Layer 2 of a small transformer language model trained on English Wikipedia (9 layers, counted from 0, width 64).
A neuron adds its activation times its output weights to the MLP's output. To switch it off is to set its activation to zero at one token and run the rest of the model.
A neuron's activation on a vector x is GELU(weights . x + bias), where the dot is the dot product.

Input weights of the MLP neurons that the questions are about. A number n stands for (n - 500) times 0.0012.
n0 (bias -0.047): 793,487,708,559,551,600,404,581,700,410,588,258,414,321,525,159,646,255,345,573,349,324,650,433,468,551,590,507,599,525,621,879,388,511,558,384,608,883,668,637,612,265,333,251,509,520,451,503,446,485,407,479,391,336,573,603,288,669,571,470,558,434,716,524
n9 (bias -0.048): 563,531,492,477,483,558,622,690,563,214,489,489,467,627,247,571,686,302,364,770,374,585,718,202,574,410,538,590,632,226,627,141,643,535,496,427,774,639,454,541,409,461,176,445,393,366,427,463,271,496,622,556,518,394,584,422,159,395,603,398,666,622,560,417
n33 (bias -0.042): 466,455,720,541,447,540,378,367,540,205,689,447,293,565,508,190,458,450,532,512,258,621,540,363,774,708,708,449,597,517,512,460,657,497,579,492,619,393,445,474,487,225,476,397,270,341,552,615,595,547,559,534,640,783,367,718,238,610,587,207,496,571,743,380
n63 (bias -0.012): 707,450,455,614,467,447,600,574,619,522,698,418,490,322,399,527,719,422,183,771,254,572,596,577,586,400,588,483,430,513,404,361,629,511,515,383,744,779,476,585,445,446,228,484,444,426,627,332,331,679,609,607,760,606,223,606,306,631,547,474,420,260,337,502
n78 (bias -0.053): 513,703,871,344,376,759,696,729,606,436,612,75,144,410,449,484,450,472,544,335,509,364,677,255,463,421,515,487,548,475,367,620,513,402,711,308,414,423,505,552,169,533,313,383,634,469,717,475,293,567,501,496,605,579,596,612,258,722,827,357,443,628,580,647
n81 (bias -0.048): 355,202,337,164,473,512,513,576,360,456,667,410,345,658,611,391,753,524,573,521,588,455,628,348,739,524,577,466,595,389,490,415,711,660,338,496,622,649,290,615,382,437,337,298,511,271,382,410,670,645,572,722,515,671,325,558,331,745,585,362,526,619,696,379
n106 (bias 0.010): 550,541,669,485,570,564,811,413,472,366,769,337,534,264,497,613,534,512,630,407,463,334,563,468,312,561,633,434,459,497,427,631,345,555,335,459,364,588,475,741,646,129,439,612,631,364,696,453,459,546,553,486,525,398,764,651,347,463,371,335,525,366,386,475
n116 (bias -0.017): 445,507,488,345,500,654,423,554,328,465,573,425,590,331,319,244,685,310,592,552,428,500,459,529,551,691,739,534,515,437,578,513,239,216,551,561,304,665,245,413,250,334,487,463,256,502,281,691,613,646,526,635,598,637,498,531,555,444,691,391,504,490,571,569
n118 (bias -0.023): 803,400,379,412,434,389,436,669,594,138,713,615,498,516,332,718,344,250,128,237,584,133,466,320,619,772,693,400,708,368,560,378,517,390,679,423,542,810,425,773,343,243,144,588,546,594,662,430,347,443,499,715,672,437,543,544,399,499,348,551,781,477,579,501
n121 (bias -0.010): 362,502,686,565,365,515,727,551,616,648,531,538,373,571,375,280,778,259,567,607,688,506,438,467,374,672,597,655,630,518,424,521,666,367,572,238,570,473,283,359,129,270,321,386,330,417,742,434,447,101,445,672,415,574,533,405,644,494,461,541,632,223,633,400
n127 (bias -0.033): 455,215,535,588,535,575,553,715,653,500,570,471,394,611,592,407,499,420,477,870,369,718,568,639,461,402,510,694,636,374,540,501,614,421,448,195,359,644,349,383,167,177,278,553,99,514,504,803,372,389,476,622,660,735,643,634,590,554,496,341,281,483,664,179
n144 (bias -0.120): 661,515,695,379,750,555,626,464,397,284,506,441,544,711,438,321,668,447,534,411,493,526,625,560,153,497,316,672,759,153,193,618,503,384,773,485,529,575,203,419,369,475,310,377,390,455,651,427,203,334,587,553,491,960,470,676,512,748,598,226,426,621,511,789
n154 (bias 0.019): 467,503,562,473,649,400,815,491,731,540,493,330,342,533,331,364,722,515,528,580,586,303,491,185,462,441,470,392,599,540,463,357,567,219,597,463,329,494,464,383,452,475,371,636,541,480,483,811,370,465,293,611,569,497,534,524,200,710,458,554,494,588,540,741
n156 (bias -0.055): 440,451,453,757,756,563,611,594,715,594,547,232,541,629,355,334,630,473,541,620,405,437,695,266,436,417,633,686,681,437,580,702,739,469,398,362,394,765,405,261,262,382,370,450,496,533,330,491,525,551,420,572,639,692,500,464,340,634,706,465,61,460,595,710
n161 (bias 0.019): 567,732,538,328,476,534,705,488,676,530,527,591,742,292,515,427,548,451,710,412,604,290,365,364,533,360,601,596,693,557,414,583,486,343,715,377,502,376,429,419,573,527,595,493,588,288,590,725,397,654,490,708,491,754,482,569,490,370,530,553,396,483,518,434
n166 (bias -0.044): 737,672,886,418,518,878,536,311,767,690,465,558,339,276,622,374,487,549,807,574,466,357,565,686,374,398,301,642,606,548,463,408,487,627,475,432,500,471,488,556,149,408,269,409,551,408,526,543,182,397,628,659,340,669,577,475,487,458,841,491,271,584,473,771

Output weights of the MLP neurons that the questions are about. A number n stands for (n - 500) times 0.00097.
n0: 510,645,732,674,738,500,465,536,542,386,625,335,430,136,498,275,552,317,397,408,542,437,549,575,506,415,618,671,514,570,589,704,432,497,516,360,493,405,319,656,566,275,519,446,548,611,391,598,486,561,365,400,482,429,585,554,401,486,536,570,749,547,513,430
n9: 550,506,615,482,424,495,578,617,521,516,578,438,618,520,268,694,443,412,472,412,526,605,708,530,567,26,410,351,591,798,541,473,193,290,580,585,526,643,658,494,405,627,546,496,414,524,452,369,224,455,672,549,454,667,631,343,612,408,445,533,467,345,502,634
n33: 332,507,571,446,585,519,489,419,522,518,588,661,312,458,577,343,441,603,342,626,255,405,533,513,617,613,548,510,428,580,482,612,488,492,578,689,412,503,541,471,460,372,503,431,473,461,501,602,489,553,464,465,567,535,585,686,282,487,649,454,376,567,646,413
n63: 465,559,469,366,472,502,362,517,236,634,446,542,629,262,427,375,510,524,526,555,523,645,421,686,570,833,491,451,502,667,498,480,422,431,437,543,431,623,552,405,564,609,391,490,589,484,439,434,504,720,623,619,378,367,422,440,573,499,350,388,692,559,448,467
n78: 599,538,272,523,478,510,217,392,423,513,464,693,657,502,324,661,585,574,580,552,468,609,376,589,581,395,507,486,380,461,601,523,437,619,437,360,538,408,451,640,391,493,323,401,572,718,400,430,614,456,631,494,528,641,420,445,555,508,707,457,518,550,544,326
n81: 528,418,374,498,522,493,453,500,284,708,769,425,502,448,516,409,292,573,503,450,477,537,560,492,481,386,429,460,444,432,596,620,591,424,494,488,409,605,710,612,516,488,519,329,601,640,526,492,452,395,434,481,455,598,523,488,502,497,520,569,509,559,691,453
n106: 467,564,722,531,419,606,726,484,653,413,359,486,363,439,406,370,674,541,394,627,463,435,448,520,366,508,438,594,596,436,433,426,496,489,542,503,442,671,512,413,536,482,501,606,600,478,509,483,695,497,444,423,395,548,538,415,348,463,410,554,507,535,409,501
n116: 525,458,494,378,360,464,401,431,541,525,458,571,407,433,444,391,634,517,493,426,631,745,363,720,468,597,549,509,547,604,581,468,425,492,483,697,720,486,480,470,437,661,450,587,453,534,345,425,484,497,557,511,449,377,429,443,645,469,468,515,423,471,370,450
n118: 484,569,333,343,843,450,529,387,441,375,495,346,525,213,486,624,177,547,641,250,465,477,557,314,409,581,507,452,424,318,452,571,653,686,467,627,457,524,573,597,438,538,327,653,538,555,522,291,830,440,379,588,625,603,635,494,517,559,612,796,588,631,501,510
n121: 325,406,408,437,364,596,538,501,545,470,475,438,365,423,420,509,603,513,366,385,597,671,461,673,442,560,226,577,275,559,681,642,590,638,629,834,568,445,632,349,393,522,634,441,348,599,421,428,440,620,559,363,342,567,526,329,630,477,756,493,716,548,315,438
n127: 523,143,555,523,449,574,580,621,680,365,487,510,519,667,599,537,428,486,354,739,451,824,580,543,376,374,437,609,419,417,500,737,540,487,649,141,394,565,488,395,580,201,516,414,549,589,588,639,328,471,549,434,651,551,428,517,432,637,535,347,433,535,432,292
n144: 604,288,629,544,467,727,504,585,443,560,473,596,637,461,388,567,493,431,542,748,434,574,481,587,444,356,413,511,468,395,582,728,427,157,619,402,661,367,560,373,529,467,643,530,328,541,302,474,286,533,714,472,530,582,517,492,487,655,684,358,413,295,496,552
n154: 451,490,460,577,351,586,570,419,360,573,363,760,263,504,584,457,522,354,428,393,461,489,461,620,446,440,462,420,433,677,518,423,498,666,218,646,390,555,770,639,390,590,452,639,412,573,420,526,607,540,556,619,373,501,595,379,637,445,450,604,578,470,530,489
n156: 609,495,479,632,562,457,506,529,599,545,371,513,639,579,498,457,536,455,522,458,625,827,626,343,431,281,663,503,506,655,595,655,749,490,249,423,567,620,406,429,386,305,503,545,522,641,315,440,553,428,395,646,380,258,535,426,448,700,531,458,333,365,359,457
n161: 519,494,416,359,403,739,525,565,412,402,346,420,375,404,476,728,553,415,696,635,379,253,322,507,388,87,665,499,580,529,659,561,656,540,558,481,505,565,645,277,483,719,542,416,512,462,518,612,613,511,647,549,503,505,425,546,537,584,374,489,554,530,389,597
n166: 392,462,312,567,655,471,430,469,527,244,641,545,662,553,498,591,491,252,466,706,461,318,359,566,566,483,663,475,575,465,433,604,577,653,527,386,348,338,499,462,560,593,590,518,510,600,623,398,526,425,377,479,481,491,390,510,607,537,564,480,579,525,561,533

Each question names a token from some text and the token that comes next. It shows the vector x that enters the MLP there. A number n stands for (n - 500) times 0.0097.

Then comes g, the gradient of the next token's log-probability with respect to the MLP's output, scaled to length 1. A neuron's effect is roughly proportional to its activation times (output weights . g). A number n stands for (n - 500) times 0.0011.

"IL", then "."
x: 387,372,459,576,384,477,470,456,515,561,538,601,697,585,470,482,573,394,734,457,642,614,149,474,421,427,445,548,519,720,559,561,528,497,437,527,524,440,651,331,502,638,480,576,549,530,599,417,459,542,477,456,463,524,387,503,428,488,341,443,531,624,483,412
g: 564,668,716,515,720,617,527,394,180,634,450,536,355,464,641,355,432,488,509,663,482,610,419,622,263,486,603,572,331,424,546,354,476,457,307,257,554,594,483,525,586,357,435,594,485,650,494,637,413,471,471,693,548,476,437,628,406,456,439,498,600,477,458,495
Which neuron, switched off, raises the next token's probability most? n121

"1", then "9"
x: 467,484,669,398,477,498,532,540,616,413,425,475,529,466,558,498,524,382,543,526,461,502,272,472,515,607,451,453,510,492,706,621,434,423,367,778,488,642,603,521,530,464,666,607,617,596,533,476,563,515,271,403,246,446,471,388,464,551,422,452,532,615,378,516
g: 566,679,518,415,478,563,435,676,628,512,650,598,487,335,413,573,645,467,375,682,508,352,608,451,530,525,502,339,767,467,555,422,400,421,453,408,449,420,398,630,337,447,317,492,672,400,305,528,536,494,410,240,498,583,468,629,290,640,502,672,670,505,468,598
Which two neurons, each switched off alone, lower its probability most, in order? n0, n106

" the", then " United"
x: 605,462,554,446,457,641,506,501,614,462,488,429,519,568,549,428,418,463,505,535,605,858,477,468,505,282,413,544,590,652,602,541,453,473,570,586,513,286,474,476,421,489,541,520,574,580,511,533,481,523,472,378,488,485,493,427,523,570,493,375,521,438,387,521
g: 622,416,640,380,489,317,399,422,419,430,592,598,472,614,317,421,429,433,463,627,547,332,583,515,414,447,472,623,468,619,330,274,560,426,612,429,469,414,355,558,477,507,739,652,636,421,419,239,502,499,526,470,436,761,551,699,535,661,656,438,544,697,494,497
Which two neurons, each switched off alone, lower its probability most, in order? n166, n78

" might", then " refer"
x: 471,483,519,478,517,477,404,529,298,578,348,520,387,584,544,452,505,517,443,597,449,750,442,484,602,407,433,442,484,568,592,676,657,506,537,675,570,464,522,429,482,414,480,342,407,428,539,512,501,609,416,461,426,672,457,431,487,560,711,475,545,555,597,284
g: 539,405,531,478,263,533,329,561,363,624,699,549,549,403,373,734,570,549,664,370,529,542,611,487,434,418,394,390,704,433,437,583,489,631,498,424,435,532,466,388,558,375,400,574,556,442,394,515,621,307,576,600,509,696,699,594,588,581,441,316,394,616,526,213
Which two neurons, each switched off alone, lower its probability most, in order? n81, n127

" ", then "1"
x: 487,393,538,606,525,615,588,444,535,477,255,500,534,605,445,499,458,407,406,551,491,652,489,451,490,663,366,589,446,641,545,601,566,455,438,646,528,606,452,423,476,510,596,478,411,539,504,308,582,590,497,460,374,500,455,401,694,490,367,456,537,507,397,416
g: 486,603,479,383,502,428,507,489,630,231,514,511,560,540,496,501,654,557,382,385,366,366,670,727,496,672,369,508,458,270,592,623,586,576,391,591,565,448,542,498,477,597,665,552,597,770,315,451,567,376,263,525,588,460,310,381,427,455,332,593,638,522,543,440
Switching off which neuron hurts the next token most? n121

".", then "F"
x: 414,448,468,478,439,536,508,533,635,546,397,547,493,556,428,507,419,519,545,485,404,683,520,581,494,536,280,598,584,518,563,478,512,561,411,746,621,573,530,472,436,497,461,464,487,586,686,488,582,495,504,345,464,481,423,145,443,477,499,454,542,612,577,461
g: 467,557,421,529,393,574,511,545,376,546,492,449,481,455,406,537,594,440,554,383,710,432,401,349,625,687,497,353,696,553,586,669,431,526,384,715,453,433,488,220,433,436,394,905,488,630,417,465,574,712,517,348,544,364,420,461,588,484,427,540,472,358,557,547
Which neuron, switched off, raises the next token's probability most? n63

",", then " London"
x: 482,436,538,430,492,564,550,639,560,411,569,529,546,493,504,555,482,622,461,489,501,900,533,708,507,481,314,510,535,552,452,455,492,465,569,605,543,465,482,512,573,486,528,478,483,610,497,231,487,546,411,369,397,545,471,429,483,421,430,396,477,452,540,496
g: 737,393,542,439,446,522,532,521,606,411,483,691,504,452,447,429,446,331,604,697,589,434,577,503,537,356,563,483,583,586,526,402,626,566,584,519,647,346,520,433,255,368,781,490,319,498,454,415,566,572,370,385,606,449,376,444,491,248,574,507,452,697,347,725
Switching off which neuron hurts the next token most? n144

"digenous", then " communities"
x: 496,448,521,522,533,436,502,441,458,469,453,463,564,520,574,454,550,548,561,565,556,945,494,652,400,341,493,441,467,767,555,565,522,413,565,510,480,492,468,419,424,383,471,551,500,575,531,549,575,518,487,425,459,418,439,481,403,476,427,487,488,407,580,520
g: 468,474,679,596,544,406,402,651,450,449,602,611,463,433,554,479,308,383,535,626,369,453,384,480,588,559,662,455,246,686,311,436,458,401,545,420,384,546,704,348,549,549,375,676,419,642,509,688,541,618,448,478,631,458,474,687,613,221,381,602,448,582,392,474
Switching off which neuron hurts the next token most? n127

"1", then " St"
x: 526,520,654,368,508,522,475,568,648,382,373,531,506,495,566,495,547,430,562,545,529,573,290,507,550,592,388,480,533,643,630,606,464,417,361,690,464,564,550,485,499,545,683,583,508,564,510,433,641,549,264,415,253,584,401,340,457,543,393,456,510,606,393,467
g: 711,458,481,587,471,194,654,370,574,478,408,511,592,430,374,667,607,572,690,592,662,610,330,314,396,502,450,683,514,376,599,475,454,416,647,509,553,277,292,533,505,404,457,393,535,538,760,487,429,293,532,551,569,402,581,466,463,486,565,587,437,469,453,626
Switching off which neuron hurts the next token most? n33

"),", then " is"
x: 512,410,469,487,411,494,594,548,355,511,551,447,550,397,569,420,481,530,525,505,497,838,642,698,497,385,226,529,527,551,499,457,598,475,518,529,526,515,481,442,510,529,625,514,460,589,610,352,432,593,468,339,540,587,433,463,478,479,461,533,488,491,535,498
g: 601,469,488,340,330,451,301,492,398,482,690,552,615,450,623,551,425,688,538,457,678,396,348,625,786,631,502,467,649,649,624,270,522,473,339,458,558,376,482,427,627,483,412,663,583,554,321,466,323,623,405,549,377,481,540,492,469,460,373,567,607,596,325,505
Switching off which neuron hurts the next token most? n63

" in", then " Latin"
x: 501,603,600,616,524,462,673,561,380,431,510,450,512,487,339,546,383,492,626,508,511,727,476,351,478,344,372,510,549,480,527,536,515,636,507,552,470,458,453,499,502,531,692,442,457,496,515,345,560,548,341,412,510,615,472,400,576,502,622,504,465,567,453,565
g: 509,549,586,475,578,548,384,337,436,355,513,456,575,743,413,426,388,444,560,496,587,452,543,672,513,510,594,419,716,563,470,487,669,477,614,703,339,122,318,698,253,622,588,612,372,591,590,544,517,452,418,455,496,546,480,426,513,414,549,482,454,411,630,351
Switching off which neuron hurts the next token most? n78

" /", then " ("
x: 549,428,422,535,396,502,635,382,433,340,362,470,547,518,505,498,502,474,551,502,557,533,373,628,549,369,245,560,633,531,659,570,522,487,567,494,412,584,434,550,621,510,464,510,607,449,677,342,620,432,550,506,587,394,518,507,508,469,559,532,591,549,494,257
g: 683,559,581,464,756,380,484,589,359,485,597,444,360,450,315,381,456,387,427,513,713,324,574,462,401,577,605,613,672,489,382,670,634,439,514,390,463,493,398,427,478,369,575,588,479,316,376,708,681,597,306,347,572,497,495,425,538,354,573,657,532,654,426,546
Which neuron, switched off, raises the next token's probability most? n0

" solid", then "ar"
x: 431,481,403,701,523,583,603,444,414,525,457,455,571,428,465,567,473,510,422,413,551,881,433,477,482,453,520,506,415,467,475,666,526,445,581,564,490,402,416,352,423,462,516,586,528,563,439,674,682,547,393,390,414,364,456,509,533,466,546,598,427,517,493,547
g: 372,472,508,571,408,387,522,424,541,583,505,574,266,390,556,603,519,345,459,287,640,417,600,408,698,565,431,372,412,344,616,423,485,570,564,620,541,551,544,312,630,582,834,360,520,472,665,635,330,519,434,454,358,640,344,662,641,502,593,618,432,405,471,493
Which neuron, switched off, raises the next token's probability most? n156

" against", then " F"
x: 411,453,496,512,395,437,628,458,543,528,430,522,527,452,396,537,482,498,639,559,467,866,497,447,381,360,423,534,455,441,563,601,393,500,596,504,420,566,591,462,495,533,534,403,503,475,534,401,499,535,492,363,462,502,474,420,523,549,750,537,556,513,706,526
g: 603,596,400,449,487,347,519,312,733,694,586,474,507,642,429,527,694,339,420,469,513,471,466,669,534,593,391,732,559,473,529,490,369,422,463,465,396,507,656,580,500,381,485,490,566,791,552,424,463,308,661,555,526,457,515,454,460,691,430,267,310,325,397,489
Switching off which neuron hurts the next token most? n78

" civil", then "ization"
x: 473,587,456,545,539,476,594,452,571,479,495,457,752,549,541,354,379,609,532,557,558,697,371,538,387,377,613,439,474,642,458,663,501,546,479,641,590,536,472,356,548,338,404,448,516,571,450,579,681,566,499,334,479,355,436,574,439,465,530,459,400,477,367,526
g: 490,314,560,654,551,561,551,480,466,538,717,589,546,711,497,719,401,393,511,573,357,505,467,338,285,570,654,540,226,473,496,564,462,391,268,440,678,496,594,535,541,504,573,385,373,427,526,673,569,568,613,416,358,315,635,484,575,467,597,260,459,584,492,444
Which neuron, switched off, raises the next token's probability most? n106

" they", then " "
x: 535,493,440,414,505,451,428,522,289,500,461,554,403,527,505,467,641,551,474,440,537,839,445,492,766,462,490,491,352,568,626,485,468,566,628,505,475,548,554,525,464,526,531,380,420,513,484,675,433,584,412,463,488,462,408,481,546,399,623,422,465,479,582,358
g: 328,450,619,629,710,579,856,368,581,476,519,407,418,586,505,577,423,639,378,459,613,530,413,407,372,507,327,345,311,425,470,480,505,618,539,437,472,533,342,575,600,507,500,217,702,495,411,350,524,572,503,370,522,645,741,531,522,554,495,570,538,580,406,416
Switching off which neuron hurts the next token most? n127

" The", then " sister"
x: 541,405,425,426,430,584,475,419,616,488,610,452,484,559,497,603,423,469,518,488,604,862,505,394,537,282,485,542,497,505,555,501,413,476,598,545,425,436,490,441,427,506,576,462,562,572,568,532,514,615,462,454,562,371,514,410,575,628,489,451,564,487,409,546
g: 670,512,615,529,645,641,515,618,445,360,474,385,555,554,688,317,482,647,689,582,464,579,457,562,678,552,402,674,621,476,520,538,471,364,517,358,541,302,602,389,369,584,706,327,440,462,614,602,300,295,372,447,485,510,577,526,388,306,367,475,424,423,384,630
Switching off which neuron hurts the next token most? n118

" in", then " Division"
x: 536,607,610,620,555,517,667,505,430,389,487,495,526,490,367,513,346,489,660,447,555,707,480,353,464,357,353,532,605,454,462,560,530,564,549,551,480,457,410,519,478,506,710,488,454,485,533,371,590,587,325,387,504,635,490,411,539,499,555,513,439,580,462,484
g: 710,479,351,302,447,304,421,534,537,617,608,427,583,648,415,339,540,567,637,604,568,325,455,579,446,319,390,558,506,615,371,389,385,482,399,427,326,436,685,372,411,486,528,806,664,585,585,625,549,485,381,479,628,252,496,574,505,499,511,525,619,532,564,608
Switching off which neuron hurts the next token most? n161

" St", then " I"
x: 503,517,523,642,548,441,445,541,717,399,362,497,479,575,550,501,431,456,546,474,511,849,260,441,530,467,510,475,586,534,642,634,473,454,441,468,445,343,533,402,566,549,651,425,404,494,539,458,386,521,511,328,691,488,528,492,438,451,261,482,505,562,573,559
g: 455,670,507,356,549,477,648,524,607,732,609,667,725,405,464,545,355,389,776,780,455,584,563,604,437,475,443,595,506,508,472,308,454,467,491,525,384,555,549,566,323,429,406,276,498,633,512,307,367,389,592,428,456,516,531,506,284,458,597,408,407,586,406,508
Switching off which neuron hurts the next token most? n33

"National", then " Indian"
x: 469,443,407,530,550,538,494,401,619,498,446,420,669,601,462,496,491,487,663,470,531,867,403,428,460,256,553,484,492,631,540,609,527,424,513,565,478,553,494,397,490,469,496,486,502,516,530,515,593,523,503,601,509,340,477,463,447,507,462,494,516,542,421,529
g: 786,428,667,318,614,473,622,602,641,487,412,519,402,549,420,545,449,554,293,514,549,422,517,605,577,392,418,542,457,694,525,420,571,501,435,495,370,407,412,470,215,286,573,544,515,718,481,476,440,635,493,403,352,641,514,509,426,432,608,442,506,397,481,838
Switching off which neuron hurts the next token most? n156

"iller", then "mo"
x: 379,574,431,583,559,439,466,533,489,550,500,631,516,410,566,473,497,530,604,436,469,800,311,381,472,482,487,506,598,736,544,661,486,457,464,373,588,484,562,474,390,541,657,518,639,536,509,531,460,624,478,350,336,459,353,455,319,603,413,527,518,415,432,550
g: 520,573,634,779,505,535,461,552,413,466,422,569,480,569,379,476,826,553,514,440,709,426,604,510,548,513,465,533,495,402,398,571,457,399,605,332,506,456,480,569,189,570,653,240,632,355,677,343,611,511,487,336,552,363,690,441,517,508,440,507,497,362,433,444
Which neuron, switched off, raises the next token's probability most? n161

",", then " sometimes"
x: 441,440,555,432,443,530,572,678,588,443,522,544,568,509,471,522,488,586,433,513,529,915,527,663,512,494,308,527,495,597,477,433,531,481,525,563,524,499,440,479,535,468,508,480,487,601,526,257,476,555,368,331,462,547,461,407,530,439,458,431,476,468,583,481
g: 575,446,467,462,397,462,513,510,333,176,592,433,550,491,679,625,500,472,389,302,391,371,664,573,750,419,446,401,600,522,617,412,635,545,561,462,672,442,366,546,504,547,495,218,437,490,504,597,282,564,523,519,506,682,784,337,562,514,495,526,542,556,565,484
Which neuron, switched off, raises the next token's probability most? n63

" refer", then " to"
x: 407,614,474,601,512,424,638,387,480,540,328,394,496,495,620,564,455,501,391,481,545,809,621,539,448,483,421,496,419,554,493,552,671,402,510,481,445,511,498,384,621,585,395,508,411,327,503,621,483,557,421,403,531,474,556,441,462,558,413,417,627,509,594,408
g: 427,524,262,622,569,348,524,612,461,449,363,645,432,539,566,381,620,596,428,433,610,452,596,549,685,416,537,592,451,752,596,593,466,389,417,443,456,403,689,600,439,565,420,653,742,613,278,293,474,531,322,543,464,510,567,403,487,413,260,548,659,404,521,397
Switching off which neuron hurts the next token most? n154

" and", then " signed"
x: 357,573,480,400,350,483,713,583,479,421,451,596,492,573,550,487,549,622,511,454,507,554,412,529,573,301,404,540,510,636,553,591,453,561,630,533,561,503,450,541,414,456,335,501,587,676,564,478,371,503,355,411,381,443,478,451,577,461,480,517,478,561,694,469
g: 689,491,496,507,377,584,585,373,464,673,569,652,373,578,489,577,598,531,425,348,481,401,471,401,204,551,417,590,511,481,386,429,561,243,465,259,499,789,521,390,596,574,540,602,700,447,447,496,473,427,726,458,379,434,625,619,457,575,458,442,484,535,699,375
Which neuron, switched off, raises the next token's probability most? n121

" three", then " years"
x: 420,440,592,443,370,496,546,414,408,496,347,453,561,468,406,622,581,455,470,538,693,868,537,370,515,464,531,550,487,485,627,668,439,444,599,709,510,491,551,387,335,549,541,570,471,624,497,511,435,437,460,424,471,531,457,374,484,458,551,508,427,470,501,609
g: 386,492,597,514,511,381,378,400,690,450,546,241,463,584,469,540,584,474,407,796,635,263,670,361,349,526,473,552,720,448,599,379,475,604,457,586,537,382,543,518,634,444,445,596,448,538,656,527,607,625,354,406,535,453,477,499,357,266,513,561,618,299,519,646
Which neuron, switched off, raises the next token's probability most? n116

" U", then "2"
x: 515,430,518,524,450,460,414,565,627,493,677,535,626,550,480,393,480,556,495,418,595,632,75,408,623,467,455,559,513,446,666,503,482,413,591,570,413,537,361,432,579,588,469,419,458,512,581,330,595,642,516,423,533,290,460,552,629,507,411,482,644,531,445,498
g: 417,506,442,172,451,649,409,413,461,525,499,554,607,505,383,529,452,276,452,553,563,220,556,354,469,737,510,552,553,490,596,621,458,406,495,626,427,656,508,383,593,573,552,630,471,692,385,308,520,524,419,580,531,752,517,388,724,479,636,491,392,437,583,389
Switching off which neuron hurts the next token most? n118

" dis", then "ap"
x: 350,605,328,526,512,449,589,445,475,397,254,507,353,490,473,380,534,515,435,463,545,738,414,432,468,425,590,507,533,521,583,569,612,547,569,629,505,574,457,456,489,539,639,393,497,435,663,689,593,487,484,449,521,491,465,362,513,580,460,467,661,389,497,504
g: 402,314,541,641,454,528,535,283,456,345,428,372,385,516,435,481,448,496,461,440,373,461,453,577,837,570,490,759,354,410,451,484,564,429,601,408,533,242,687,415,444,532,605,609,403,592,557,567,396,553,496,470,580,599,390,478,502,442,638,499,480,695,622,789
Switching off which neuron hurts the next token most? n121

"-", then " Ol"
x: 492,454,445,406,482,448,643,410,585,427,303,473,575,575,467,408,514,542,556,595,484,661,489,470,565,543,156,493,621,532,589,497,578,493,419,797,529,474,508,509,511,583,605,471,342,665,566,398,500,495,583,438,588,400,499,497,487,497,387,510,494,472,459,414
g: 431,589,503,669,455,458,466,292,611,419,601,298,665,503,485,625,300,393,535,422,324,603,498,458,578,572,457,496,467,498,532,555,403,484,575,406,322,754,734,524,642,583,523,464,638,296,533,470,467,357,716,511,555,501,679,592,452,481,606,323,506,228,423,492
Switching off which neuron hurts the next token most? n9

".", then " Louis"
x: 468,470,470,496,439,564,525,496,666,501,408,548,519,569,477,512,389,551,591,482,402,586,459,654,529,546,303,600,616,525,556,504,467,559,433,748,611,533,560,519,447,525,497,429,544,591,694,489,607,460,487,309,437,499,452,177,378,410,420,433,501,578,518,441
g: 453,561,698,673,388,410,578,442,564,523,397,596,536,552,256,218,502,487,423,752,491,305,542,513,657,493,581,509,568,260,304,522,525,585,398,512,510,613,488,513,380,466,480,470,405,511,626,632,472,415,615,527,456,362,388,518,376,560,421,633,442,707,772,466
Switching off which neuron hurts the next token most? n121

" the", then " six"
x: 560,456,555,428,417,594,523,518,584,501,483,440,534,587,511,422,417,468,482,529,642,857,492,447,495,268,424,547,560,626,616,505,468,499,543,498,499,306,486,433,451,465,504,538,593,592,523,562,481,536,458,423,535,473,494,413,563,589,466,400,539,479,412,529
g: 408,548,403,471,603,519,615,705,585,453,497,523,494,275,476,569,623,491,363,304,513,626,424,479,453,411,575,322,543,337,470,797,274,630,584,538,544,596,557,549,437,563,565,342,345,497,594,509,551,745,415,516,645,424,328,346,420,451,636,503,719,466,494,344
Switching off which neuron hurts the next token most? n127

" PA", then "\n"
x: 346,323,375,535,467,534,445,484,479,572,434,608,698,619,472,450,473,476,642,401,672,681,233,499,474,467,528,671,407,674,555,557,453,489,564,647,509,368,549,373,496,710,361,597,462,378,573,462,435,535,512,434,577,483,474,441,498,439,449,484,558,570,479,382
g: 539,550,402,489,635,667,308,400,467,438,499,716,417,369,551,453,425,387,560,563,532,535,601,608,451,328,528,570,559,426,466,445,484,479,201,317,345,705,710,537,480,601,385,773,490,498,396,649,346,346,652,577,572,476,532,468,364,483,449,675,562,643,393,527
Switching off which neuron hurts the next token most? n161

" ", then "0"
x: 456,402,560,592,448,585,605,466,532,479,261,506,527,605,447,511,447,381,375,543,485,633,490,422,476,666,414,579,424,559,560,599,557,467,436,612,541,654,465,426,473,490,583,500,440,572,502,299,576,593,508,456,375,422,453,373,708,531,393,483,575,508,439,470
g: 501,500,664,111,564,394,447,399,706,690,519,384,588,350,521,497,409,428,710,452,515,445,482,468,350,688,431,630,501,499,518,503,294,264,346,439,336,518,561,572,599,481,565,576,613,634,516,497,428,398,378,487,582,419,609,555,645,585,686,530,539,594,449,440
Which neuron, switched off, raises the next token's probability most? n121

" made", then " her"
x: 397,509,411,526,474,585,663,543,471,589,378,460,424,361,630,376,588,491,541,465,492,791,453,531,431,462,414,417,483,334,459,729,634,468,481,616,524,507,415,531,420,558,537,520,354,513,392,499,608,474,554,367,373,384,544,449,467,491,588,516,644,509,535,627
g: 290,319,501,682,530,564,309,507,294,417,658,376,531,409,479,451,537,708,500,494,390,544,664,437,523,663,553,515,467,531,725,561,513,388,363,517,564,587,456,414,598,566,415,458,563,412,471,564,495,339,524,572,475,473,517,524,238,331,600,550,621,298,745,716
Which neuron, switched off, raises the next token's probability most? n116

" won", then " bronze"
x: 475,575,427,502,466,497,637,417,388,547,524,487,503,467,470,470,543,457,524,446,441,738,350,507,376,423,383,387,397,414,471,800,519,506,548,455,447,648,450,533,382,490,658,471,281,644,472,546,701,547,466,438,516,480,463,350,549,556,609,592,547,625,571,567
g: 556,465,511,447,519,523,440,29,605,433,543,466,708,539,592,527,672,415,517,526,695,552,419,520,571,546,481,383,423,555,652,327,593,427,631,491,360,559,453,428,273,509,365,474,663,538,572,623,437,499,449,306,517,465,480,432,538,328,613,626,463,607,423,704
Switching off which neuron hurts the next token most? n116

".", then " She"
x: 436,448,458,507,428,515,498,560,600,515,401,563,504,543,425,517,411,556,580,509,419,656,527,605,520,523,303,586,570,513,607,442,528,592,402,673,636,552,516,482,453,504,459,476,439,607,665,525,560,477,531,322,496,472,407,122,416,479,447,458,568,603,566,451
g: 522,376,651,624,494,592,620,670,485,496,545,534,440,464,409,417,408,483,436,505,479,436,759,495,645,499,537,461,402,527,552,539,474,487,728,423,579,416,446,562,471,494,400,360,428,352,303,308,587,661,595,437,552,497,310,514,333,568,276,576,653,282,598,827
Switching off which neuron hurts the next token most? n9